Layer 3 of a small transformer language model trained on English Wikipedia (12 layers, counted from 0, width 64).
Take only the direct path to the model's output, skipping the later layers: a vector added to the residual stream pushes a token's score in proportion to its dot product with that token's output vector.

Output vectors of the tokens that the questions are about. A number n stands for (n - 500) times 0.0038.
"ther ": 464 370 580 531 387 481 357 504 411 439 478 550 643 625 739 549 385 414 562 470 440 740 559 378 442 407 450 732 321 652 593 372 391 315 496 610 326 692 532 646 677 379 466 464 434 288 304 508 285 760 263 236 362 701 739 702 586 313 417 530 653 583 428 520
"he ": 421 448 679 759 484 380 379 550 301 655 453 141 504 584 518 265 683 395 591 680 374 816 526 647 447 526 93 801 455 572 222 306 255 237 475 323 445 519 667 372 535 395 456 349 466 589 252 500 359 414 456 495 473 490 435 624 508 313 657 613 473 757 327 343
"er ": 601 287 390 455 295 407 602 644 419 516 481 525 385 742 322 316 537 361 468 481 279 416 425 479 317 346 598 454 549 446 332 562 401 606 590 613 414 448 384 461 709 440 640 469 394 736 477 615 435 629 577 294 400 593 474 435 460 477 633 477 585 342 633 365
"ud": 475 612 686 534 584 419 354 500 335 439 539 611 471 707 453 651 338 369 826 530 546 802 636 460 387 586 445 574 559 706 367 465 389 271 634 416 626 504 389 377 666 538 573 476 526 481 342 405 421 467 620 434 373 576 308 461 437 573 693 523 307 451 464 475
"| ": 519 553 380 345 618 372 319 598 614 734 332 252 288 459 542 625 587 629 542 317 451 612 533 322 519 721 639 598 376 518 561 355 507 315 476 669 706 459 537 443 457 540 576 662 452 771 653 580 569 427 516 280 479 341 559 566 580 465 415 410 590 379 627 371
"gr": 445 404 668 475 401 476 469 586 429 349 407 568 516 779 645 516 407 559 485 317 357 458 410 448 384 476 398 325 408 759 269 423 418 529 335 421 518 609 634 622 527 735 660 658 533 465 347 410 542 403 243 521 508 636 727 687 578 629 682 585 529 399 463 437
"all ": 500 485 609 457 265 442 485 594 513 567 436 444 538 568 264 636 583 606 452 821 461 359 548 380 390 563 311 574 406 437 493 430 514 150 638 470 683 343 526 572 542 485 667 361 530 417 286 507 421 868 504 504 603 489 673 549 398 460 407 573 516 296 489 642
"ity ": 342 633 476 510 398 662 308 326 452 774 491 236 765 357 526 575 559 674 309 720 349 561 638 500 443 570 578 574 635 528 523 500 488 290 547 601 566 314 766 725 708 743 533 438 435 366 535 403 569 541 379 372 623 555 566 383 655 618 384 544 464 461 583 496
"eb": 508 709 580 622 321 594 401 563 475 527 524 484 357 642 493 376 516 570 347 582 531 533 543 570 269 316 437 317 400 315 595 409 426 332 607 648 568 431 490 608 586 480 550 428 553 560 352 785 518 513 512 174 180 589 702 601 565 394 715 696 201 391 343 640
"iv": 183 697 561 524 268 533 391 367 468 796 533 399 569 368 500 409 570 488 352 342 379 406 509 472 591 466 597 640 591 404 548 431 477 531 508 761 489 380 451 335 619 700 467 409 564 402 427 532 509 581 439 366 571 475 381 760 690 662 546 623 335 187 395 677
"t": 519 351 503 644 373 682 497 737 651 365 411 487 418 356 557 639 419 640 470 404 414 435 579 487 490 532 520 493 383 564 546 554 407 633 613 449 349 417 346 539 439 647 559 429 535 739 394 520 381 323 550 515 657 602 491 400 392 467 573 461 258 638 612 613
"eg": 681 574 614 410 400 606 625 492 664 490 542 456 613 326 467 293 520 535 544 290 554 515 509 445 468 449 400 466 675 532 533 415 403 569 367 781 846 358 466 605 577 450 439 453 578 695 154 370 419 455 496 313 266 537 529 621 500 747 521 741 380 542 315 586
"ic": 440 453 457 242 317 605 492 264 615 519 533 478 547 585 687 583 545 504 285 640 553 633 373 583 453 286 507 426 621 546 473 522 373 496 248 684 622 504 582 417 600 679 467 322 536 694 543 475 409 402 630 480 459 402 668 490 560 553 550 371 361 510 287 730
"for": 530 286 562 474 248 593 358 449 517 520 398 719 500 515 550 206 472 469 504 460 568 652 395 481 481 434 403 352 736 536 363 463 398 623 456 585 415 560 507 553 497 718 574 659 231 492 288 338 233 383 377 487 379 664 744 411 420 650 533 637 578 445 270 584
"wor": 583 572 572 432 375 353 342 585 441 521 417 808 553 452 586 199 508 754 614 678 333 447 540 416 330 556 291 526 528 622 279 437 227 322 628 526 438 599 567 368 526 755 437 491 235 583 189 512 495 555 371 486 459 483 636 477 729 625 641 478 345 488 516 420
"The ": 443 383 543 454 405 540 368 380 596 472 432 233 439 307 326 466 528 629 508 525 600 441 702 305 366 462 277 379 577 659 275 337 593 310 492 420 670 688 658 698 506 455 543 299 437 464 581 437 661 575 222 522 289 496 582 662 688 678 679 525 655 455 588 512
"In ": 396 549 573 437 613 638 413 300 545 532 425 200 325 383 398 253 585 430 583 547 540 574 662 337 356 641 325 474 539 623 315 333 516 269 470 496 710 676 737 646 587 345 414 259 349 508 593 373 607 454 449 537 187 585 649 504 579 631 726 564 662 524 460 280
"s ": 496 543 546 485 421 544 534 655 542 601 440 442 600 309 616 307 537 471 439 474 500 405 555 711 464 589 449 396 515 808 534 578 418 540 545 413 524 816 755 340 594 508 507 535 587 804 605 666 451 492 426 423 472 616 667 562 478 516 508 379 800 628 652 364
"st": 537 545 831 468 368 581 518 692 412 473 476 546 382 555 561 572 486 593 353 355 483 608 416 410 653 515 324 519 556 484 415 470 464 676 515 436 450 561 315 503 469 704 570 644 382 640 477 566 484 704 307 559 465 558 670 593 651 267 423 361 609 600 483 490
"og": 354 753 758 473 324 456 251 511 443 545 521 524 671 558 369 341 528 473 682 623 592 645 461 609 614 411 305 638 443 832 681 480 381 383 446 540 591 297 359 512 689 669 335 312 623 484 300 453 558 695 512 425 526 500 529 655 582 682 575 554 425 553 508 621
"of ": 603 683 473 375 844 311 340 386 596 654 437 168 348 577 453 591 548 289 588 486 505 365 545 527 634 530 379 588 382 718 426 337 351 490 490 568 424 307 689 979 485 751 638 455 356 182 435 343 380 365 349 573 345 428 483 611 672 412 661 320 334 677 590 450
"pl": 542 481 606 526 347 416 430 769 511 695 476 758 395 416 633 444 573 527 582 561 515 555 359 415 739 534 528 621 350 812 357 443 548 659 537 518 428 595 736 601 525 594 660 640 279 629 310 512 620 584 460 531 373 658 521 384 758 415 624 660 496 519 309 613
"ord": 474 861 660 484 452 685 625 701 469 318 488 453 630 684 521 324 674 389 438 460 568 467 613 481 431 381 376 525 464 465 522 427 609 424 629 475 604 369 500 724 572 705 633 462 428 567 371 346 705 569 323 526 487 596 316 644 503 618 553 650 353 227 372 450
"ug": 299 508 654 450 364 366 438 472 293 511 542 569 551 533 691 408 260 399 598 469 450 719 685 429 445 595 355 721 630 583 274 438 320 319 478 402 858 459 541 446 623 411 350 684 549 661 395 445 418 657 435 291 292 395 596 565 544 573 500 562 101 338 252 580
"all": 366 504 681 539 313 539 411 696 340 692 513 324 605 611 389 546 635 595 333 803 680 437 430 381 518 625 385 568 506 533 540 445 544 543 727 637 746 397 475 563 563 548 513 531 560 533 293 482 600 783 584 556 571 507 628 510 355 481 575 471 468 395 417 521
"ab": 445 655 438 494 447 349 315 652 356 497 513 456 488 471 295 529 527 302 420 739 559 322 442 414 434 571 621 550 625 581 541 500 576 580 636 546 606 439 474 549 516 503 440 460 509 623 295 424 304 474 428 466 548 603 518 334 563 648 388 715 239 347 445 388
"od": 383 756 543 475 358 581 362 531 467 516 541 374 386 597 349 619 598 580 610 569 661 534 436 309 602 395 400 473 556 710 596 484 604 396 435 379 556 401 624 619 639 825 374 314 516 462 256 496 467 751 590 479 529 458 450 598 535 748 438 503 660 342 389 652
"ig": 451 514 401 426 446 284 611 503 346 478 544 390 654 518 664 551 552 511 504 405 376 620 587 737 634 317 489 639 441 538 429 528 407 480 565 607 675 274 519 360 606 568 691 512 468 511 288 286 434 680 608 410 301 477 628 667 598 661 523 566 276 382 383 622
"ir ": 355 480 546 465 472 408 635 413 306 551 578 320 593 512 561 455 470 791 566 504 330 508 604 451 389 350 467 658 419 691 287 386 394 346 340 489 576 592 417 582 671 613 331 527 474 300 255 661 289 421 432 360 283 779 545 651 676 275 823 508 686 357 565 393
"=": 255 729 478 444 588 414 392 593 463 396 371 719 330 349 415 371 383 495 557 479 364 485 387 301 521 748 682 226 412 340 351 398 334 342 155 880 584 425 576 851 558 678 790 271 233 521 539 325 541 755 231 332 195 479 565 609 366 798 576 477 748 332 560 525

Each question shows what one neuron of this layer's MLP adds at an activation of 1. A number n stands for (n - 500) times 0.0023.

n67: 541 563 421 568 434 397 610 382 578 626 485 729 450 489 573 654 583 442 559 657 408 700 322 466 436 595 606 575 486 522 434 637 528 632 320 453 430 733 537 478 717 648 465 404 453 658 498 534 425 573 410 631 263 522 599 238 648 419 623 499 585 584 424 353
Pushed down most: "ord"

n78: 563 697 506 635 526 529 465 568 426 281 620 544 693 446 628 460 547 519 642 476 672 446 540 562 344 316 645 515 480 437 595 539 388 630 696 508 384 395 554 564 467 633 451 615 705 358 448 584 588 577 411 605 458 700 408 520 526 524 421 658 509 266 240 771
Pushed up most: "ord"

n46: 663 462 474 449 357 377 600 507 524 428 472 396 430 692 353 556 650 442 350 488 571 712 535 424 368 556 374 463 439 578 433 447 672 373 629 555 562 603 288 489 529 521 548 554 294 418 525 738 578 474 552 453 349 510 543 301 407 570 475 421 574 588 440 425
Pushed down most: "iv"

n17: 502 329 517 557 535 529 623 496 558 561 660 644 649 509 428 476 628 662 713 378 630 382 683 433 419 412 533 567 736 382 447 479 522 590 500 613 525 434 626 616 453 532 369 505 365 501 446 437 740 396 488 507 512 653 586 656 403 436 463 469 704 708 506 570
Pushed down most: "ab"

n156: 439 519 643 486 476 587 627 509 605 403 721 283 734 378 549 770 418 251 551 332 538 490 305 486 582 561 529 568 543 383 276 507 637 494 459 788 628 555 660 583 494 349 431 620 569 760 532 460 416 535 350 529 378 447 486 646 499 616 504 523 354 544 495 610
Pushed up most: "eg"

n92: 619 553 565 441 378 457 433 611 374 357 518 468 476 514 442 574 491 524 462 510 407 548 401 529 335 454 395 451 458 444 621 758 674 553 529 324 396 467 409 626 483 393 447 596 209 282 547 500 320 489 437 352 704 443 400 419 440 401 482 604 256 569 569 322
Which two tokens does it push up most, strongest first? "ab", "t"

n134: 677 536 285 458 522 576 591 604 642 345 462 376 368 525 556 672 604 590 425 497 518 598 704 597 435 348 483 268 438 354 313 560 412 342 431 501 434 549 662 566 578 660 419 491 695 315 479 586 541 616 580 198 308 574 569 644 412 433 571 409 443 557 514 606
Pushed down most: "ab"

n79: 520 378 360 382 447 649 405 476 674 427 519 342 460 709 463 634 408 577 578 436 659 353 405 400 711 519 410 496 588 477 399 656 526 771 573 195 227 522 432 546 518 612 554 626 557 608 497 510 584 655 473 650 583 321 416 580 479 143 522 520 431 474 448 619
Pushed up most: "st"

n51: 544 447 489 521 323 393 303 375 374 491 684 450 425 632 358 572 464 550 418 531 529 355 399 460 550 476 390 345 547 587 352 215 494 411 476 576 670 710 453 663 388 615 507 429 599 567 381 527 594 532 369 739 738 382 526 525 553 502 612 503 708 338 517 504
Which two tokens does it push up most, strongest first? "The ", "gr"

n148: 564 694 701 461 528 616 497 437 328 511 473 600 442 382 577 267 606 379 466 461 486 386 522 469 411 584 445 548 486 310 489 382 661 500 636 501 474 310 423 226 333 537 588 350 689 445 440 454 460 354 573 292 454 357 309 518 588 567 524 506 442 589 579 436
Pushed up most: "iv"

n12: 529 387 456 363 376 427 421 504 567 498 614 566 671 658 630 646 648 424 442 425 351 556 452 507 446 437 444 489 274 507 453 624 597 586 546 498 407 414 552 359 768 446 416 535 624 498 436 535 472 543 453 711 576 282 444 409 511 434 554 423 294 647 522 306
Pushed down most: "="

n128: 400 335 516 729 567 388 439 448 643 348 443 419 570 489 321 601 438 492 678 425 543 448 523 491 528 495 536 633 598 407 438 492 271 436 496 397 731 366 522 781 547 427 570 528 664 410 539 594 643 520 744 534 513 337 242 575 481 346 702 450 566 605 505 358
Pushed down most: "for"

n119: 599 403 530 202 511 612 579 349 476 525 613 365 669 303 274 413 486 625 530 511 446 474 341 595 387 486 340 482 403 425 329 587 572 640 315 331 589 587 399 300 555 647 504 470 561 470 628 258 508 602 417 259 511 364 491 366 842 381 451 375 449 460 718 407
Pushed up most: "The "

n109: 604 422 525 529 491 484 471 639 557 680 511 651 542 439 548 542 710 545 343 434 615 519 581 432 510 478 546 332 351 497 437 656 401 611 672 467 415 501 656 545 448 465 563 620 577 559 574 532 712 463 470 357 355 148 556 832 639 549 635 502 198 563 405 458
Which two tokens does it push up most, strongest first? "eb", "pl"

n138: 641 571 324 458 504 311 569 479 694 445 486 404 545 329 525 414 602 602 647 665 484 295 559 614 325 671 414 485 452 539 659 690 441 472 356 449 424 755 436 542 463 623 368 428 410 501 327 545 558 464 476 517 562 505 498 614 613 697 567 529 487 560 673 399
Pushed up most: "wor"

n7: 850 515 454 432 321 356 382 569 447 392 662 511 658 336 323 473 664 458 595 415 431 420 396 438 396 782 656 648 541 409 454 661 523 459 574 241 469 616 421 501 630 359 550 503 539 478 306 477 470 579 599 580 536 611 395 355 515 490 467 460 547 705 634 537
Pushed down most: "ic"

n28: 562 381 580 397 688 503 405 623 657 496 551 624 469 707 663 326 392 515 454 346 594 481 484 711 513 497 399 502 537 593 571 494 714 581 409 609 449 461 597 711 348 582 366 577 282 370 494 445 492 408 405 495 625 457 485 584 600 519 470 605 668 216 550 304
Pushed up most: "gr"

n112: 487 544 436 416 593 643 296 353 684 551 515 303 492 669 670 681 665 620 439 357 462 660 530 528 617 605 416 537 455 360 709 555 685 482 458 628 582 463 557 642 767 538 583 480 564 420 583 625 602 621 522 467 594 575 369 421 583 398 553 459 665 651 478 602
Which two tokens does it push up most, strongest first? "ity ", "| "

n40: 459 385 426 418 490 552 326 461 426 380 646 633 471 431 311 631 395 350 453 610 535 532 509 298 407 595 740 661 643 260 541 522 626 705 530 524 676 436 572 475 549 412 468 534 410 663 426 582 440 584 431 534 695 408 456 399 402 605 459 578 550 562 530 352
Pushed up most: "ab"

n106: 564 559 393 553 399 545 340 489 635 639 394 532 434 336 543 801 458 400 509 425 517 529 423 498 741 776 418 656 715 832 546 527 519 445 514 367 665 432 630 467 577 611 467 343 567 417 379 420 467 530 450 566 668 507 614 495 405 468 626 477 737 357 421 371
Pushed up most: "od"

n159: 493 385 433 472 534 395 489 436 391 406 475 596 385 535 638 586 481 447 426 667 604 389 621 493 593 457 463 555 458 514 483 386 740 501 792 536 467 404 676 481 392 544 396 427 487 498 574 581 328 539 591 500 337 676 472 344 537 667 419 653 490 598 598 452
Pushed up most: "ab"

n53: 514 405 411 355 497 352 538 582 503 448 636 527 342 591 567 503 467 327 421 345 622 446 512 468 414 316 431 511 630 581 623 671 583 646 585 455 765 637 682 404 639 530 472 580 598 573 603 305 394 653 577 392 663 320 675 488 641 665 468 373 639 473 507 654
Pushed down most: "he "

n131: 508 478 439 522 279 595 386 405 526 376 742 598 608 423 613 668 443 475 595 361 483 451 584 534 493 643 661 393 386 552 574 434 610 570 394 268 505 516 387 556 392 473 548 407 685 387 413 539 363 446 548 520 669 523 553 301 501 626 418 477 369 321 592 407
Pushed down most: "he "

n137: 744 262 676 578 291 620 603 543 513 584 547 323 518 469 481 490 648 526 432 483 635 697 290 632 771 589 705 554 432 371 440 463 534 585 426 393 415 488 325 483 441 647 633 666 505 427 287 513 576 521 498 674 514 389 473 536 523 551 620 386 596 368 487 367
Pushed up most: "st"

n26: 450 586 607 396 800 528 432 460 452 667 369 661 581 408 487 512 655 377 580 534 526 314 302 667 348 551 449 429 675 661 411 463 514 524 395 628 572 578 654 445 637 663 443 385 485 499 507 595 426 451 603 487 470 525 343 609 574 566 625 544 556 605 396 420
Pushed down most: "t"

n150: 488 635 457 449 406 413 331 492 407 422 630 349 631 490 239 761 545 361 641 583 491 289 525 345 454 452 647 537 376 493 583 389 451 390 657 207 623 485 527 558 393 436 385 410 362 601 739 560 479 598 409 448 462 552 458 610 477 454 403 459 623 360 482 417
Pushed down most: "for"

n123: 484 527 579 615 504 555 643 368 303 323 492 706 671 464 427 494 581 457 644 502 636 543 601 521 428 305 308 426 568 501 411 390 422 412 679 586 615 617 375 543 553 533 258 631 502 460 591 468 472 582 400 550 546 540 402 786 565 413 540 509 267 465 635 717
Pushed up most: "ug"

n157: 387 383 434 484 386 638 557 821 559 345 531 445 418 419 473 717 392 593 687 466 680 656 480 608 567 495 488 427 452 512 432 614 441 446 647 523 487 522 396 337 392 566 510 375 627 541 465 536 431 561 573 581 517 506 504 324 660 525 565 589 502 523 622 429
Pushed up most: "t"

n169: 482 712 546 568 428 478 429 711 464 272 536 593 655 536 557 190 389 445 483 704 672 531 536 537 610 383 296 488 280 614 401 635 442 845 631 404 308 449 497 505 381 537 354 597 577 544 399 329 550 323 612 416 519 654 603 582 623 668 508 620 515 595 680 570
Pushed down most: "| "

n80: 610 441 488 413 561 542 494 590 624 547 291 432 422 629 675 368 311 535 559 459 356 786 450 542 686 419 556 642 549 553 474 585 426 479 338 612 479 671 621 424 455 504 441 462 433 546 437 504 408 429 501 276 439 594 566 652 581 519 532 613 560 602 540 451
Pushed up most: "ther "

n76: 552 435 578 546 563 487 447 622 620 719 614 397 496 533 512 504 598 532 461 287 603 499 276 396 607 694 521 593 482 382 535 617 446 498 362 609 507 450 613 586 770 522 353 422 517 420 633 434 591 487 669 373 426 452 523 536 514 389 652 395 416 385 490 478
Pushed up most: "| "

n144: 383 366 414 432 694 629 648 399 623 429 584 323 631 486 654 661 531 634 382 455 700 416 665 674 510 636 424 491 528 467 693 469 407 415 361 417 422 454 660 450 701 433 472 515 604 709 635 602 347 507 566 543 501 762 451 480 681 464 421 443 450 609 387 511
Pushed down most: "="

n93: 536 442 457 503 601 392 570 429 287 465 593 568 257 544 585 614 585 446 558 605 556 402 548 449 363 457 550 512 611 589 609 598 571 510 516 519 503 374 435 461 638 462 458 630 378 617 599 509 538 499 429 633 487 359 332 662 410 428 533 506 424 697 501 436
Pushed up most: "ud"

n68: 549 521 533 407 478 481 430 371 624 514 325 524 687 610 517 510 760 191 589 472 455 584 385 751 504 512 454 548 395 291 662 661 477 627 689 464 383 542 335 692 608 530 404 552 542 505 477 535 584 451 633 351 595 377 446 550 540 593 517 503 358 679 490 513
Pushed up most: "og"

n25: 773 635 338 555 547 586 612 603 448 366 236 818 671 527 544 623 469 389 596 477 308 529 502 411 276 575 361 263 557 519 390 444 570 631 312 473 652 441 562 315 449 416 588 431 499 632 434 471 398 722 506 662 550 306 591 524 374 504 420 508 362 557 570 556
Pushed down most: "ir "

n167: 459 587 448 497 536 723 498 504 470 553 426 493 495 458 396 341 440 576 623 514 492 595 487 418 475 526 401 432 468 578 647 498 237 445 406 559 372 603 760 478 357 443 647 457 604 590 459 411 519 616 492 412 354 583 572 517 479 495 568 532 630 446 392 475
Pushed down most: "ab"

n72: 646 543 460 355 548 455 546 512 540 564 575 582 434 448 413 494 299 289 610 491 632 448 510 605 438 595 353 413 418 521 431 378 495 587 633 330 306 498 397 501 614 606 459 592 552 665 392 648 357 558 488 557 362 408 283 693 617 620 478 799 371 618 483 446
Pushed down most: "ity "

n191: 521 325 281 55 263 505 468 426 460 639 402 473 587 375 512 582 430 464 423 558 386 687 457 390 463 442 402 621 487 615 489 518 435 510 630 230 573 502 502 444 666 532 697 548 526 404 448 555 607 543 460 624 380 493 471 366 455 311 508 604 468 400 247 337
Pushed down most: "="

n132: 259 689 412 442 549 346 601 511 366 474 461 486 635 478 421 321 517 455 435 608 535 342 585 475 334 566 332 449 479 663 403 281 477 436 561 371 422 527 358 448 645 402 434 313 661 375 539 584 403 581 531 537 352 456 370 525 609 343 257 441 527 354 652 561
Pushed down most: "for"

n15: 403 603 537 599 741 553 478 591 451 494 339 648 376 478 132 462 431 588 507 703 465 564 590 404 603 260 364 234 449 656 565 736 487 573 483 394 498 337 662 509 574 482 566 719 493 560 595 329 395 661 676 372 382 601 486 666 551 502 422 444 424 566 469 585
Pushed up most: "od"